Layer 10 of a small transformer language model trained on English Wikipedia (13 layers, counted from 0, width 128).
Take only the direct path to the model's output, skipping the later layers: a vector added to the residual stream pushes a token's score in proportion to its dot product with that token's output vector.

Output vectors of the tokens that the questions are about. A number n stands for (n - 128) times 0.011.
"ten": 138, 132, 164, 106, 220, 150, 191, 140, 143, 190, 82, 154, 90, 129, 157, 135, 127, 108, 127, 75, 173, 79, 112, 156, 142, 87, 120, 124, 136, 162, 95, 71, 113, 182, 78, 141, 161, 129, 181, 92, 92, 85, 141, 106, 124, 160, 94, 125, 123, 218, 155, 145, 139, 42, 172, 91, 101, 209, 125, 77, 132, 110, 99, 127, 128, 79, 110, 82, 122, 176, 143, 61, 131, 142, 143, 128, 147, 78, 113, 170, 110, 181, 110, 166, 122, 95, 105, 78, 114, 128, 125, 83, 129, 96, 110, 70, 103, 139, 135, 97, 113, 144, 171, 114, 111, 98, 137, 122, 142, 153, 152, 183, 80, 130, 130, 142, 135, 131, 123, 192, 174, 185, 132, 129, 148, 106, 170, 107
"ung": 99, 117, 123, 132, 142, 120, 181, 106, 185, 110, 112, 122, 85, 66, 142, 158, 117, 109, 142, 136, 110, 130, 171, 106, 96, 144, 149, 116, 163, 118, 110, 143, 108, 140, 152, 141, 141, 136, 147, 81, 143, 86, 121, 106, 162, 146, 106, 92, 158, 111, 164, 116, 217, 132, 164, 114, 122, 120, 166, 130, 76, 87, 189, 159, 109, 70, 109, 106, 155, 162, 92, 73, 105, 99, 117, 107, 124, 113, 149, 142, 155, 156, 106, 140, 113, 128, 114, 92, 163, 184, 114, 134, 123, 156, 108, 88, 121, 205, 105, 125, 104, 92, 77, 159, 120, 174, 128, 128, 122, 105, 192, 136, 159, 154, 173, 135, 141, 131, 159, 115, 125, 117, 106, 125, 131, 102, 142, 73
"ne": 103, 122, 161, 123, 105, 105, 155, 96, 95, 166, 91, 127, 93, 101, 126, 204, 111, 90, 196, 133, 116, 163, 193, 102, 177, 124, 114, 116, 121, 151, 111, 99, 158, 108, 108, 111, 118, 134, 180, 106, 169, 119, 105, 137, 135, 193, 86, 108, 148, 119, 141, 113, 148, 59, 93, 137, 138, 138, 179, 136, 131, 103, 152, 127, 154, 96, 70, 102, 168, 107, 183, 92, 125, 102, 127, 147, 156, 103, 133, 157, 143, 130, 105, 120, 142, 119, 107, 147, 135, 92, 142, 171, 124, 122, 91, 133, 176, 132, 161, 95, 112, 99, 142, 234, 140, 64, 175, 122, 100, 192, 93, 126, 91, 86, 114, 91, 106, 120, 108, 98, 105, 159, 110, 78, 133, 183, 236, 134
" also": 115, 107, 95, 150, 138, 114, 117, 115, 100, 144, 102, 161, 148, 116, 142, 142, 84, 149, 115, 146, 82, 118, 137, 157, 147, 147, 132, 143, 91, 139, 111, 132, 96, 96, 145, 137, 138, 100, 108, 105, 130, 162, 154, 171, 153, 99, 113, 156, 98, 150, 125, 188, 145, 99, 133, 141, 105, 128, 102, 73, 78, 123, 141, 153, 103, 93, 160, 140, 140, 108, 189, 167, 148, 130, 110, 148, 131, 145, 96, 139, 145, 109, 126, 139, 115, 147, 144, 108, 116, 176, 143, 136, 112, 132, 87, 133, 101, 148, 119, 125, 142, 83, 96, 122, 145, 92, 133, 129, 110, 148, 128, 192, 65, 146, 110, 127, 115, 161, 142, 124, 131, 150, 69, 196, 145, 113, 135, 143
"eptember": 100, 162, 105, 49, 178, 135, 133, 113, 118, 133, 84, 132, 127, 136, 133, 166, 145, 52, 94, 113, 207, 83, 143, 74, 168, 96, 116, 131, 148, 185, 169, 168, 144, 202, 122, 146, 149, 71, 171, 116, 181, 127, 148, 128, 116, 122, 105, 143, 164, 129, 174, 98, 68, 145, 107, 113, 84, 134, 141, 141, 141, 99, 116, 158, 164, 27, 140, 68, 87, 158, 123, 188, 166, 109, 163, 130, 162, 97, 137, 130, 97, 110, 140, 100, 211, 51, 115, 131, 148, 131, 41, 194, 172, 129, 119, 105, 106, 145, 106, 160, 77, 68, 92, 106, 101, 159, 86, 129, 168, 95, 143, 103, 152, 131, 155, 153, 119, 137, 130, 183, 107, 175, 127, 155, 90, 129, 135, 118
"ize": 91, 101, 181, 163, 167, 145, 142, 116, 171, 133, 167, 179, 166, 177, 128, 105, 102, 96, 137, 104, 187, 111, 185, 141, 112, 118, 146, 71, 136, 150, 94, 198, 125, 149, 35, 186, 137, 183, 128, 106, 134, 142, 150, 79, 170, 152, 105, 129, 168, 102, 124, 130, 160, 135, 132, 112, 70, 158, 136, 132, 111, 92, 106, 182, 138, 96, 156, 74, 117, 171, 157, 98, 79, 86, 176, 135, 76, 111, 178, 117, 96, 90, 140, 185, 156, 142, 60, 102, 94, 150, 113, 101, 143, 137, 112, 126, 165, 68, 108, 91, 106, 169, 156, 187, 107, 93, 73, 129, 140, 79, 94, 105, 133, 194, 123, 160, 106, 136, 131, 125, 97, 91, 168, 111, 92, 92, 175, 89
" room": 98, 100, 154, 122, 117, 138, 132, 122, 109, 167, 134, 139, 148, 133, 144, 151, 121, 75, 126, 197, 189, 86, 141, 148, 124, 104, 89, 79, 135, 117, 94, 166, 152, 168, 116, 81, 172, 155, 121, 125, 111, 93, 121, 119, 99, 90, 105, 115, 107, 123, 141, 119, 148, 187, 160, 189, 134, 95, 115, 119, 178, 128, 118, 148, 169, 100, 216, 105, 146, 87, 108, 155, 99, 142, 157, 116, 126, 125, 81, 157, 106, 132, 135, 127, 128, 134, 88, 114, 140, 172, 91, 167, 131, 79, 114, 154, 138, 188, 82, 150, 98, 84, 169, 83, 117, 173, 123, 130, 157, 144, 167, 73, 95, 159, 103, 12, 105, 146, 85, 155, 169, 114, 128, 151, 118, 137, 116, 161
"etwork": 133, 94, 165, 112, 166, 108, 203, 73, 138, 64, 91, 133, 106, 145, 105, 188, 118, 71, 138, 165, 166, 122, 184, 94, 192, 124, 97, 68, 189, 148, 60, 132, 155, 184, 93, 96, 97, 78, 116, 87, 134, 123, 196, 95, 173, 159, 131, 147, 143, 126, 147, 116, 134, 146, 71, 213, 51, 98, 165, 160, 138, 97, 128, 121, 186, 155, 217, 81, 118, 147, 110, 139, 182, 105, 184, 129, 117, 109, 69, 92, 123, 148, 141, 141, 172, 71, 108, 80, 180, 208, 68, 110, 122, 156, 174, 170, 129, 122, 121, 157, 65, 142, 86, 75, 94, 113, 133, 125, 155, 68, 139, 143, 83, 116, 78, 131, 160, 162, 114, 108, 149, 116, 156, 171, 164, 74, 115, 101
"wn": 158, 86, 134, 131, 153, 150, 147, 118, 92, 163, 130, 126, 169, 98, 138, 165, 102, 120, 156, 107, 180, 106, 180, 117, 136, 157, 167, 89, 180, 63, 55, 108, 180, 133, 60, 55, 85, 133, 151, 120, 140, 196, 137, 87, 177, 137, 120, 115, 97, 134, 131, 96, 168, 143, 91, 157, 94, 86, 136, 148, 89, 103, 184, 125, 129, 126, 177, 75, 100, 180, 132, 88, 111, 97, 93, 157, 167, 66, 103, 162, 125, 70, 173, 181, 124, 115, 91, 138, 183, 150, 58, 83, 132, 125, 125, 121, 186, 153, 104, 206, 120, 123, 135, 123, 96, 167, 94, 128, 153, 193, 140, 126, 153, 139, 69, 128, 127, 171, 60, 95, 131, 121, 147, 148, 52, 130, 211, 105
"ced": 138, 21, 104, 98, 127, 158, 135, 128, 164, 191, 88, 152, 95, 156, 157, 123, 158, 70, 128, 143, 135, 119, 181, 110, 114, 129, 76, 113, 174, 152, 96, 132, 179, 192, 143, 146, 115, 85, 154, 158, 119, 161, 156, 128, 161, 126, 114, 99, 168, 146, 135, 184, 103, 88, 123, 79, 117, 130, 175, 84, 165, 99, 118, 72, 132, 136, 178, 151, 113, 154, 131, 83, 48, 100, 143, 151, 146, 116, 86, 147, 139, 91, 121, 125, 134, 112, 38, 117, 135, 94, 170, 110, 178, 102, 128, 96, 125, 78, 171, 134, 100, 154, 121, 173, 166, 94, 101, 128, 169, 133, 71, 102, 153, 132, 106, 156, 77, 143, 68, 103, 212, 154, 96, 172, 118, 131, 200, 149
"ropoda": 86, 151, 134, 91, 180, 105, 163, 104, 118, 132, 79, 171, 122, 98, 133, 91, 96, 56, 153, 229, 182, 5, 222, 113, 114, 65, 87, 136, 196, 76, 92, 157, 120, 124, 114, 81, 133, 156, 165, 64, 160, 156, 192, 72, 178, 111, 175, 167, 191, 76, 173, 92, 131, 137, 126, 184, 150, 111, 131, 20, 233, 126, 131, 109, 100, 138, 103, 83, 159, 91, 142, 131, 183, 107, 134, 162, 187, 86, 42, 51, 69, 46, 110, 151, 235, 55, 160, 132, 235, 221, 98, 119, 140, 140, 138, 111, 196, 201, 107, 149, 139, 51, 129, 112, 157, 153, 120, 132, 124, 135, 88, 31, 205, 129, 154, 136, 115, 191, 102, 158, 39, 118, 182, 132, 58, 75, 216, 62
"enth": 127, 112, 109, 119, 95, 129, 90, 117, 94, 194, 40, 119, 165, 102, 133, 95, 130, 45, 162, 250, 164, 133, 154, 129, 51, 98, 144, 148, 145, 181, 129, 119, 117, 101, 195, 151, 171, 101, 171, 209, 92, 92, 121, 139, 155, 151, 175, 171, 156, 124, 160, 108, 124, 132, 133, 96, 142, 128, 132, 145, 176, 81, 186, 116, 116, 78, 102, 137, 96, 132, 89, 75, 177, 122, 145, 158, 148, 105, 164, 113, 94, 154, 89, 154, 147, 101, 121, 112, 118, 114, 71, 128, 180, 141, 115, 81, 121, 115, 105, 151, 125, 127, 64, 185, 126, 170, 134, 131, 121, 52, 111, 123, 114, 115, 124, 62, 143, 81, 98, 131, 138, 130, 219, 216, 96, 78, 153, 179
"ould": 104, 47, 179, 129, 107, 161, 137, 68, 147, 163, 101, 161, 206, 116, 169, 158, 106, 89, 70, 129, 188, 98, 153, 147, 129, 146, 106, 48, 154, 156, 92, 115, 166, 147, 92, 112, 161, 131, 161, 118, 151, 161, 140, 109, 155, 102, 145, 203, 93, 121, 127, 106, 101, 125, 58, 158, 156, 143, 151, 118, 136, 92, 166, 177, 133, 102, 107, 129, 190, 158, 99, 89, 157, 129, 182, 157, 119, 93, 93, 125, 167, 117, 100, 100, 99, 121, 192, 57, 187, 180, 99, 203, 46, 165, 176, 122, 46, 161, 130, 144, 83, 153, 144, 93, 105, 136, 99, 127, 109, 104, 98, 134, 160, 97, 115, 86, 97, 148, 117, 181, 136, 149, 143, 97, 82, 114, 130, 113
" Stat": 114, 118, 128, 117, 134, 103, 107, 112, 134, 134, 97, 143, 151, 127, 167, 102, 143, 133, 95, 159, 138, 125, 166, 96, 90, 149, 116, 106, 113, 61, 129, 116, 151, 107, 153, 142, 163, 142, 122, 106, 117, 104, 168, 132, 178, 138, 157, 146, 158, 171, 128, 127, 103, 119, 107, 164, 107, 142, 170, 107, 114, 137, 153, 152, 99, 152, 98, 106, 77, 136, 94, 183, 93, 175, 109, 105, 119, 113, 113, 124, 73, 152, 167, 119, 120, 109, 169, 133, 130, 64, 100, 122, 170, 123, 168, 110, 187, 125, 167, 134, 145, 146, 150, 101, 115, 122, 138, 131, 170, 167, 81, 58, 127, 71, 160, 132, 109, 142, 86, 153, 127, 143, 143, 151, 171, 66, 132, 106
"zona": 165, 117, 173, 121, 129, 108, 164, 98, 113, 170, 70, 150, 98, 123, 136, 105, 161, 74, 78, 197, 112, 36, 143, 137, 105, 65, 63, 100, 152, 157, 121, 123, 159, 152, 80, 127, 103, 142, 120, 143, 183, 130, 198, 128, 117, 104, 174, 161, 202, 128, 101, 87, 125, 132, 110, 155, 120, 51, 166, 78, 123, 88, 78, 94, 176, 109, 141, 99, 104, 99, 105, 111, 178, 205, 118, 218, 101, 87, 112, 113, 187, 129, 132, 167, 161, 74, 72, 111, 217, 179, 87, 166, 120, 120, 86, 120, 194, 192, 152, 73, 47, 71, 149, 159, 98, 165, 146, 126, 113, 100, 115, 49, 186, 116, 181, 107, 143, 177, 81, 147, 111, 170, 84, 243, 114, 153, 163, 133
"arily": 175, 120, 153, 111, 152, 110, 110, 142, 95, 141, 57, 173, 130, 116, 103, 95, 128, 49, 130, 167, 161, 72, 122, 119, 62, 126, 115, 90, 156, 110, 71, 178, 240, 115, 134, 174, 161, 117, 157, 130, 142, 131, 200, 46, 138, 33, 117, 144, 123, 112, 108, 139, 99, 141, 113, 154, 73, 139, 143, 57, 114, 66, 206, 153, 227, 63, 120, 113, 145, 162, 164, 81, 132, 100, 226, 154, 80, 60, 98, 96, 138, 77, 139, 200, 186, 122, 141, 125, 190, 178, 123, 211, 173, 149, 69, 192, 129, 159, 104, 125, 72, 108, 164, 133, 80, 130, 79, 132, 58, 45, 173, 158, 133, 192, 93, 148, 158, 184, 102, 153, 155, 187, 76, 162, 97, 152, 55, 102
" commander": 174, 148, 104, 135, 129, 131, 206, 82, 135, 119, 87, 101, 130, 99, 129, 122, 88, 117, 46, 168, 132, 165, 155, 142, 199, 67, 118, 143, 159, 51, 101, 142, 121, 120, 125, 164, 145, 57, 134, 89, 140, 102, 129, 97, 169, 44, 159, 123, 182, 172, 136, 147, 151, 122, 154, 134, 118, 138, 95, 115, 189, 118, 88, 164, 116, 76, 217, 114, 93, 177, 116, 162, 128, 103, 146, 122, 133, 62, 145, 96, 107, 88, 146, 129, 136, 140, 114, 63, 164, 139, 128, 180, 164, 90, 130, 159, 156, 137, 95, 169, 83, 107, 157, 136, 136, 150, 112, 131, 108, 116, 127, 146, 117, 171, 112, 85, 140, 104, 75, 155, 117, 144, 151, 138, 127, 170, 122, 138
"aff": 112, 86, 119, 124, 149, 150, 184, 122, 136, 203, 81, 123, 126, 120, 185, 152, 151, 137, 99, 114, 150, 143, 163, 160, 122, 145, 114, 147, 161, 118, 120, 86, 105, 86, 97, 140, 96, 135, 157, 69, 154, 128, 96, 130, 106, 121, 128, 135, 72, 160, 159, 90, 117, 55, 108, 117, 135, 122, 128, 161, 193, 90, 190, 103, 116, 167, 147, 110, 88, 111, 133, 120, 132, 147, 188, 138, 119, 85, 134, 76, 108, 142, 76, 119, 125, 118, 134, 90, 146, 123, 88, 136, 114, 148, 170, 198, 89, 142, 125, 147, 116, 132, 190, 147, 99, 154, 111, 126, 110, 129, 123, 105, 106, 132, 149, 136, 112, 156, 144, 138, 143, 155, 85, 112, 165, 104, 184, 91

Each question shows what one neuron of this layer's MLP adds at an activation of 1. A number n stands for (n - 128) times 0.0011.

n511: 119, 89, 116, 134, 112, 129, 171, 158, 129, 125, 163, 97, 136, 120, 144, 130, 147, 133, 138, 111, 107, 103, 153, 138, 144, 130, 113, 144, 130, 116, 117, 142, 92, 101, 102, 104, 144, 121, 99, 130, 165, 91, 102, 129, 168, 126, 106, 123, 102, 119, 115, 126, 113, 120, 133, 119, 116, 113, 124, 119, 147, 139, 117, 157, 150, 113, 165, 170, 148, 103, 124, 122, 105, 122, 123, 107, 138, 118, 143, 112, 137, 98, 153, 142, 106, 147, 141, 127, 124, 150, 132, 151, 106, 122, 102, 103, 143, 110, 120, 127, 147, 160, 157, 150, 115, 126, 139, 131, 127, 157, 150, 117, 114, 137, 111, 114, 90, 152, 133, 139, 108, 174, 138, 164, 136, 131, 122, 121
Which of these tokens does it push down most? "enth"

n71: 125, 84, 149, 134, 101, 141, 140, 104, 99, 131, 143, 148, 153, 134, 141, 87, 126, 143, 187, 141, 202, 88, 118, 121, 136, 122, 151, 134, 99, 130, 147, 142, 121, 112, 89, 91, 195, 182, 99, 161, 179, 83, 164, 96, 176, 155, 139, 133, 104, 119, 117, 126, 164, 79, 110, 153, 128, 185, 124, 158, 107, 112, 153, 144, 116, 147, 110, 168, 172, 167, 118, 101, 97, 112, 144, 130, 135, 154, 154, 93, 144, 58, 115, 145, 117, 106, 153, 127, 80, 126, 147, 131, 147, 100, 130, 90, 108, 75, 157, 84, 82, 142, 142, 86, 134, 127, 144, 146, 115, 105, 111, 149, 146, 184, 71, 124, 104, 91, 119, 132, 112, 149, 105, 109, 136, 185, 111, 136
Which of these tokens does it push up most? "ize"

n166: 147, 129, 68, 90, 136, 117, 147, 103, 114, 123, 127, 124, 123, 136, 126, 165, 126, 162, 150, 116, 140, 112, 160, 116, 135, 152, 111, 125, 152, 121, 85, 144, 90, 142, 143, 104, 108, 127, 111, 150, 112, 99, 150, 115, 130, 107, 112, 137, 104, 162, 123, 125, 110, 129, 125, 115, 100, 78, 132, 129, 129, 97, 139, 105, 143, 105, 154, 131, 134, 146, 133, 156, 114, 119, 149, 144, 109, 130, 140, 118, 127, 136, 113, 127, 113, 168, 106, 114, 183, 101, 119, 117, 101, 128, 113, 140, 134, 144, 129, 96, 125, 140, 154, 107, 152, 146, 154, 115, 122, 173, 165, 110, 167, 110, 106, 123, 136, 157, 126, 136, 124, 117, 162, 133, 134, 124, 146, 143
Which three tokens does it push up most, strongest first? "wn", "etwork", " room"

n54: 121, 129, 150, 101, 120, 112, 154, 121, 142, 136, 129, 109, 159, 89, 143, 113, 85, 153, 112, 130, 131, 114, 112, 152, 148, 147, 124, 76, 147, 143, 161, 114, 151, 129, 107, 181, 106, 140, 107, 146, 97, 114, 169, 135, 106, 140, 113, 118, 137, 111, 138, 142, 142, 108, 123, 115, 65, 121, 105, 100, 116, 196, 104, 102, 121, 149, 118, 142, 139, 138, 126, 123, 139, 133, 138, 170, 132, 143, 139, 150, 147, 147, 168, 123, 140, 130, 157, 123, 134, 99, 108, 131, 122, 136, 147, 107, 120, 108, 141, 116, 133, 129, 87, 142, 122, 108, 129, 103, 118, 125, 152, 87, 171, 122, 166, 143, 156, 117, 99, 84, 118, 79, 129, 122, 124, 183, 142, 126
Which two tokens does it push up most, strongest first? "zona", "ize"

n429: 156, 93, 186, 115, 105, 144, 146, 142, 140, 107, 137, 136, 119, 115, 144, 102, 150, 143, 114, 114, 140, 122, 89, 113, 126, 127, 107, 120, 122, 124, 139, 150, 116, 123, 152, 155, 155, 126, 123, 148, 113, 117, 113, 155, 160, 115, 141, 126, 120, 119, 133, 153, 145, 161, 138, 112, 127, 113, 131, 123, 125, 150, 133, 141, 153, 124, 133, 93, 103, 125, 162, 134, 100, 129, 136, 103, 116, 119, 131, 141, 113, 117, 137, 127, 97, 111, 110, 134, 119, 146, 139, 144, 129, 150, 93, 84, 129, 122, 123, 153, 135, 123, 125, 113, 120, 88, 134, 151, 115, 97, 97, 143, 108, 117, 144, 156, 105, 149, 154, 114, 116, 141, 109, 113, 119, 140, 154, 133
Which of these tokens does it push down most? "ropoda"

n81: 150, 125, 111, 149, 131, 106, 112, 150, 104, 107, 89, 112, 121, 122, 141, 129, 117, 113, 150, 120, 152, 117, 124, 129, 115, 122, 148, 141, 124, 158, 106, 108, 117, 117, 94, 76, 155, 141, 123, 129, 128, 151, 109, 122, 139, 131, 132, 102, 115, 136, 94, 109, 131, 136, 142, 141, 140, 133, 124, 123, 129, 116, 99, 175, 136, 150, 127, 133, 122, 137, 90, 125, 155, 112, 98, 154, 140, 172, 184, 94, 98, 187, 118, 118, 128, 116, 140, 138, 139, 134, 140, 123, 121, 147, 162, 118, 127, 147, 144, 104, 129, 130, 101, 148, 92, 77, 164, 169, 128, 142, 172, 134, 131, 173, 138, 144, 108, 124, 112, 161, 102, 132, 125, 113, 137, 137, 68, 97
Which of these tokens does it push down most? "ced"

n109: 112, 119, 172, 121, 165, 132, 141, 136, 116, 132, 80, 161, 107, 147, 148, 131, 143, 148, 132, 108, 156, 108, 139, 148, 69, 109, 117, 122, 116, 117, 115, 125, 152, 153, 122, 152, 99, 136, 127, 129, 168, 145, 109, 127, 114, 143, 113, 100, 129, 116, 142, 136, 134, 115, 161, 127, 155, 158, 99, 145, 150, 93, 134, 147, 191, 76, 134, 100, 158, 124, 129, 118, 122, 104, 145, 165, 152, 76, 156, 133, 148, 121, 102, 131, 151, 177, 113, 133, 127, 113, 87, 118, 112, 146, 104, 147, 101, 128, 88, 156, 93, 135, 124, 134, 110, 131, 122, 125, 129, 139, 122, 112, 111, 88, 113, 109, 127, 82, 114, 150, 133, 146, 148, 120, 130, 163, 142, 104
Which of these tokens does it push down most? " Stat"

n388: 101, 130, 126, 112, 120, 103, 167, 121, 121, 127, 156, 112, 129, 121, 133, 126, 103, 106, 101, 131, 100, 133, 140, 114, 115, 119, 171, 108, 115, 127, 130, 104, 132, 177, 94, 150, 91, 140, 133, 117, 153, 148, 120, 126, 127, 175, 118, 135, 128, 150, 141, 143, 133, 149, 142, 124, 122, 136, 97, 147, 144, 117, 127, 125, 138, 148, 140, 165, 137, 112, 133, 130, 148, 130, 102, 126, 115, 111, 106, 133, 124, 132, 79, 104, 110, 123, 111, 166, 133, 172, 147, 125, 159, 137, 130, 96, 143, 69, 168, 126, 122, 114, 121, 101, 129, 139, 128, 112, 134, 145, 162, 124, 137, 85, 112, 127, 150, 161, 99, 130, 122, 93, 130, 187, 107, 94, 139, 161
Which of these tokens does it push down most? "arily"

n290: 112, 136, 114, 109, 141, 107, 109, 98, 128, 129, 132, 157, 145, 114, 105, 111, 97, 169, 83, 125, 131, 119, 117, 106, 156, 145, 133, 127, 118, 137, 66, 123, 151, 168, 113, 150, 128, 142, 162, 143, 102, 122, 163, 96, 120, 132, 130, 124, 112, 137, 107, 119, 114, 136, 108, 134, 119, 144, 126, 108, 121, 199, 128, 129, 127, 114, 132, 135, 159, 121, 126, 107, 137, 142, 152, 157, 141, 146, 107, 121, 112, 108, 133, 130, 100, 161, 135, 115, 115, 143, 132, 166, 140, 136, 125, 145, 99, 107, 110, 111, 151, 146, 138, 133, 110, 163, 150, 39, 125, 131, 137, 99, 147, 107, 148, 133, 110, 152, 140, 150, 144, 100, 124, 117, 109, 149, 138, 175
Which two tokens does it push up most, strongest first? "ould", "arily"

n470: 118, 105, 109, 79, 111, 115, 100, 136, 133, 119, 104, 151, 144, 134, 141, 142, 134, 105, 151, 147, 107, 106, 137, 111, 133, 166, 115, 143, 113, 120, 134, 142, 73, 129, 130, 116, 131, 93, 113, 145, 168, 124, 150, 160, 96, 102, 117, 150, 108, 120, 101, 133, 128, 129, 149, 150, 165, 149, 143, 97, 134, 150, 153, 157, 139, 123, 129, 106, 131, 148, 92, 123, 131, 98, 111, 113, 158, 124, 190, 112, 137, 119, 135, 121, 137, 118, 111, 121, 131, 142, 131, 161, 133, 172, 101, 175, 127, 185, 143, 116, 104, 82, 131, 138, 119, 84, 98, 155, 95, 157, 151, 124, 130, 145, 136, 151, 137, 94, 137, 119, 92, 107, 143, 123, 134, 127, 139, 123
Which of these tokens does it push down most? "ten"

n35: 93, 110, 122, 117, 112, 114, 129, 127, 149, 120, 106, 136, 114, 140, 112, 75, 96, 98, 117, 111, 154, 99, 111, 119, 115, 157, 107, 142, 134, 118, 156, 133, 144, 168, 133, 150, 164, 115, 144, 117, 151, 129, 140, 91, 124, 127, 130, 139, 114, 122, 136, 128, 102, 127, 174, 164, 157, 139, 142, 101, 95, 109, 127, 133, 88, 112, 103, 143, 117, 126, 125, 170, 177, 141, 137, 168, 139, 119, 154, 124, 147, 109, 113, 119, 166, 142, 137, 112, 99, 84, 154, 181, 140, 169, 88, 84, 125, 82, 151, 117, 132, 117, 79, 147, 132, 140, 148, 58, 149, 99, 114, 162, 147, 141, 151, 154, 92, 168, 117, 141, 147, 106, 148, 136, 121, 173, 120, 129
Which two tokens does it push up most, strongest first? "eptember", "arily"

n68: 139, 147, 115, 102, 124, 141, 165, 118, 106, 99, 138, 116, 115, 116, 113, 140, 134, 114, 113, 146, 106, 150, 120, 141, 164, 119, 141, 97, 129, 141, 112, 108, 141, 129, 149, 142, 144, 122, 151, 140, 137, 120, 114, 103, 138, 132, 134, 154, 129, 150, 139, 140, 136, 147, 117, 133, 127, 107, 145, 142, 126, 95, 126, 153, 139, 135, 111, 128, 114, 142, 150, 121, 124, 96, 146, 121, 89, 119, 101, 141, 131, 114, 93, 119, 101, 130, 155, 139, 145, 132, 136, 104, 119, 158, 131, 140, 126, 126, 114, 126, 99, 162, 125, 141, 129, 101, 130, 172, 130, 137, 124, 148, 80, 130, 105, 144, 128, 133, 109, 103, 161, 152, 118, 127, 110, 140, 121, 107
Which two tokens does it push up most, strongest first? "etwork", "arily"

n193: 115, 108, 131, 122, 143, 134, 132, 117, 119, 122, 155, 120, 140, 123, 136, 105, 128, 128, 127, 126, 130, 136, 113, 131, 122, 140, 122, 123, 106, 125, 159, 88, 126, 141, 124, 107, 119, 121, 133, 138, 141, 131, 107, 136, 128, 118, 126, 138, 124, 145, 133, 130, 126, 132, 89, 123, 166, 118, 173, 137, 145, 104, 126, 138, 156, 111, 134, 121, 134, 125, 147, 145, 142, 123, 116, 140, 136, 151, 128, 124, 131, 152, 89, 96, 116, 128, 123, 134, 130, 160, 112, 117, 85, 146, 86, 136, 133, 139, 131, 140, 119, 98, 140, 108, 105, 121, 140, 147, 145, 121, 126, 132, 117, 89, 109, 147, 130, 122, 125, 133, 148, 139, 135, 136, 145, 157, 127, 122
Which of these tokens does it push down most? "ize"

n241: 153, 164, 78, 110, 126, 163, 132, 98, 137, 132, 179, 147, 145, 119, 152, 152, 100, 150, 153, 143, 150, 117, 129, 132, 113, 143, 111, 103, 117, 129, 121, 134, 115, 99, 159, 118, 150, 139, 112, 133, 130, 121, 120, 144, 115, 136, 105, 118, 128, 116, 147, 91, 150, 121, 136, 108, 127, 109, 133, 114, 133, 141, 140, 110, 131, 141, 139, 116, 107, 125, 119, 127, 165, 146, 141, 88, 101, 112, 144, 138, 87, 133, 139, 136, 164, 143, 113, 129, 159, 70, 119, 106, 184, 154, 141, 106, 140, 106, 102, 130, 108, 134, 134, 161, 157, 129, 107, 75, 116, 132, 123, 125, 119, 112, 147, 112, 126, 139, 163, 129, 123, 109, 135, 120, 161, 126, 93, 136
Which of these tokens does it push down most? "ould"

n142: 142, 128, 111, 146, 145, 130, 141, 140, 146, 133, 132, 113, 104, 127, 83, 139, 114, 132, 139, 136, 73, 150, 116, 125, 83, 117, 111, 129, 140, 142, 102, 133, 138, 87, 73, 119, 186, 137, 176, 103, 111, 120, 154, 98, 116, 159, 93, 116, 142, 136, 133, 123, 141, 124, 114, 120, 109, 112, 148, 105, 169, 123, 187, 72, 125, 120, 121, 129, 138, 122, 157, 140, 124, 138, 171, 111, 142, 153, 112, 162, 143, 122, 147, 172, 142, 118, 118, 118, 152, 121, 86, 143, 110, 114, 119, 140, 120, 123, 106, 160, 168, 121, 114, 158, 110, 108, 163, 146, 120, 99, 121, 134, 100, 129, 131, 125, 126, 120, 136, 98, 132, 123, 149, 146, 135, 131, 122, 134
Which two tokens does it push up most, strongest first? "arily", "ne"

n384: 142, 177, 155, 144, 121, 153, 133, 129, 148, 162, 109, 103, 114, 103, 117, 129, 139, 146, 126, 147, 121, 146, 93, 126, 144, 132, 136, 117, 134, 90, 138, 114, 137, 150, 137, 128, 137, 160, 110, 118, 129, 120, 118, 111, 124, 148, 141, 110, 122, 110, 130, 156, 143, 138, 154, 104, 116, 107, 98, 141, 117, 137, 105, 105, 114, 129, 112, 93, 129, 155, 114, 123, 106, 116, 101, 106, 117, 112, 173, 146, 92, 126, 134, 140, 134, 119, 168, 105, 161, 159, 135, 110, 116, 132, 131, 150, 133, 90, 153, 110, 125, 126, 139, 114, 160, 129, 154, 191, 134, 97, 127, 139, 118, 131, 84, 122, 140, 98, 112, 154, 119, 121, 154, 122, 104, 119, 153, 105
Which of these tokens does it push up most? " commander"

n148: 126, 124, 160, 127, 125, 126, 115, 169, 126, 108, 116, 114, 116, 106, 118, 111, 78, 117, 134, 129, 131, 144, 119, 148, 131, 140, 147, 146, 133, 90, 103, 112, 137, 141, 143, 158, 102, 107, 120, 109, 143, 142, 116, 160, 105, 126, 104, 118, 99, 158, 188, 140, 102, 119, 136, 114, 106, 144, 171, 124, 120, 109, 128, 116, 97, 121, 135, 131, 124, 148, 90, 156, 146, 137, 123, 99, 103, 106, 122, 110, 110, 124, 125, 157, 127, 145, 131, 123, 114, 113, 148, 124, 136, 111, 115, 156, 136, 152, 181, 106, 136, 126, 152, 115, 126, 103, 149, 136, 92, 126, 179, 148, 147, 142, 138, 142, 176, 129, 170, 134, 131, 124, 146, 106, 109, 126, 133, 112
Which of these tokens does it push up most? "ten"

n389: 129, 107, 155, 122, 106, 136, 108, 109, 106, 155, 129, 125, 120, 124, 105, 118, 107, 137, 138, 107, 138, 122, 148, 137, 147, 169, 148, 133, 92, 151, 74, 118, 130, 144, 114, 104, 125, 109, 141, 77, 148, 148, 89, 119, 148, 124, 135, 135, 114, 85, 129, 111, 125, 144, 165, 154, 129, 104, 118, 138, 130, 102, 103, 124, 168, 114, 104, 122, 161, 122, 164, 144, 102, 143, 144, 118, 100, 129, 131, 163, 165, 109, 114, 112, 100, 170, 89, 96, 150, 132, 119, 156, 96, 163, 111, 170, 117, 143, 132, 131, 117, 127, 106, 151, 125, 156, 132, 120, 150, 119, 136, 139, 157, 124, 106, 170, 129, 130, 109, 149, 144, 121, 116, 122, 148, 135, 133, 123
Which of these tokens does it push up most? "ould"

n361: 114, 105, 131, 120, 112, 107, 128, 107, 122, 131, 126, 119, 99, 131, 154, 111, 95, 144, 125, 140, 137, 131, 119, 114, 109, 125, 117, 132, 113, 125, 130, 93, 109, 120, 164, 139, 118, 143, 148, 143, 148, 141, 128, 120, 157, 132, 131, 153, 141, 126, 113, 159, 126, 138, 155, 120, 150, 123, 133, 160, 145, 74, 136, 126, 137, 131, 118, 105, 120, 150, 157, 121, 146, 102, 138, 120, 142, 125, 110, 126, 131, 141, 112, 126, 122, 105, 131, 129, 165, 145, 123, 129, 111, 131, 93, 138, 117, 125, 121, 153, 132, 146, 142, 149, 107, 137, 149, 139, 149, 90, 133, 143, 121, 131, 84, 124, 143, 137, 140, 112, 135, 141, 117, 123, 156, 150, 102, 113
Which three tokens does it push up most, strongest first? "arily", "enth", "etwork"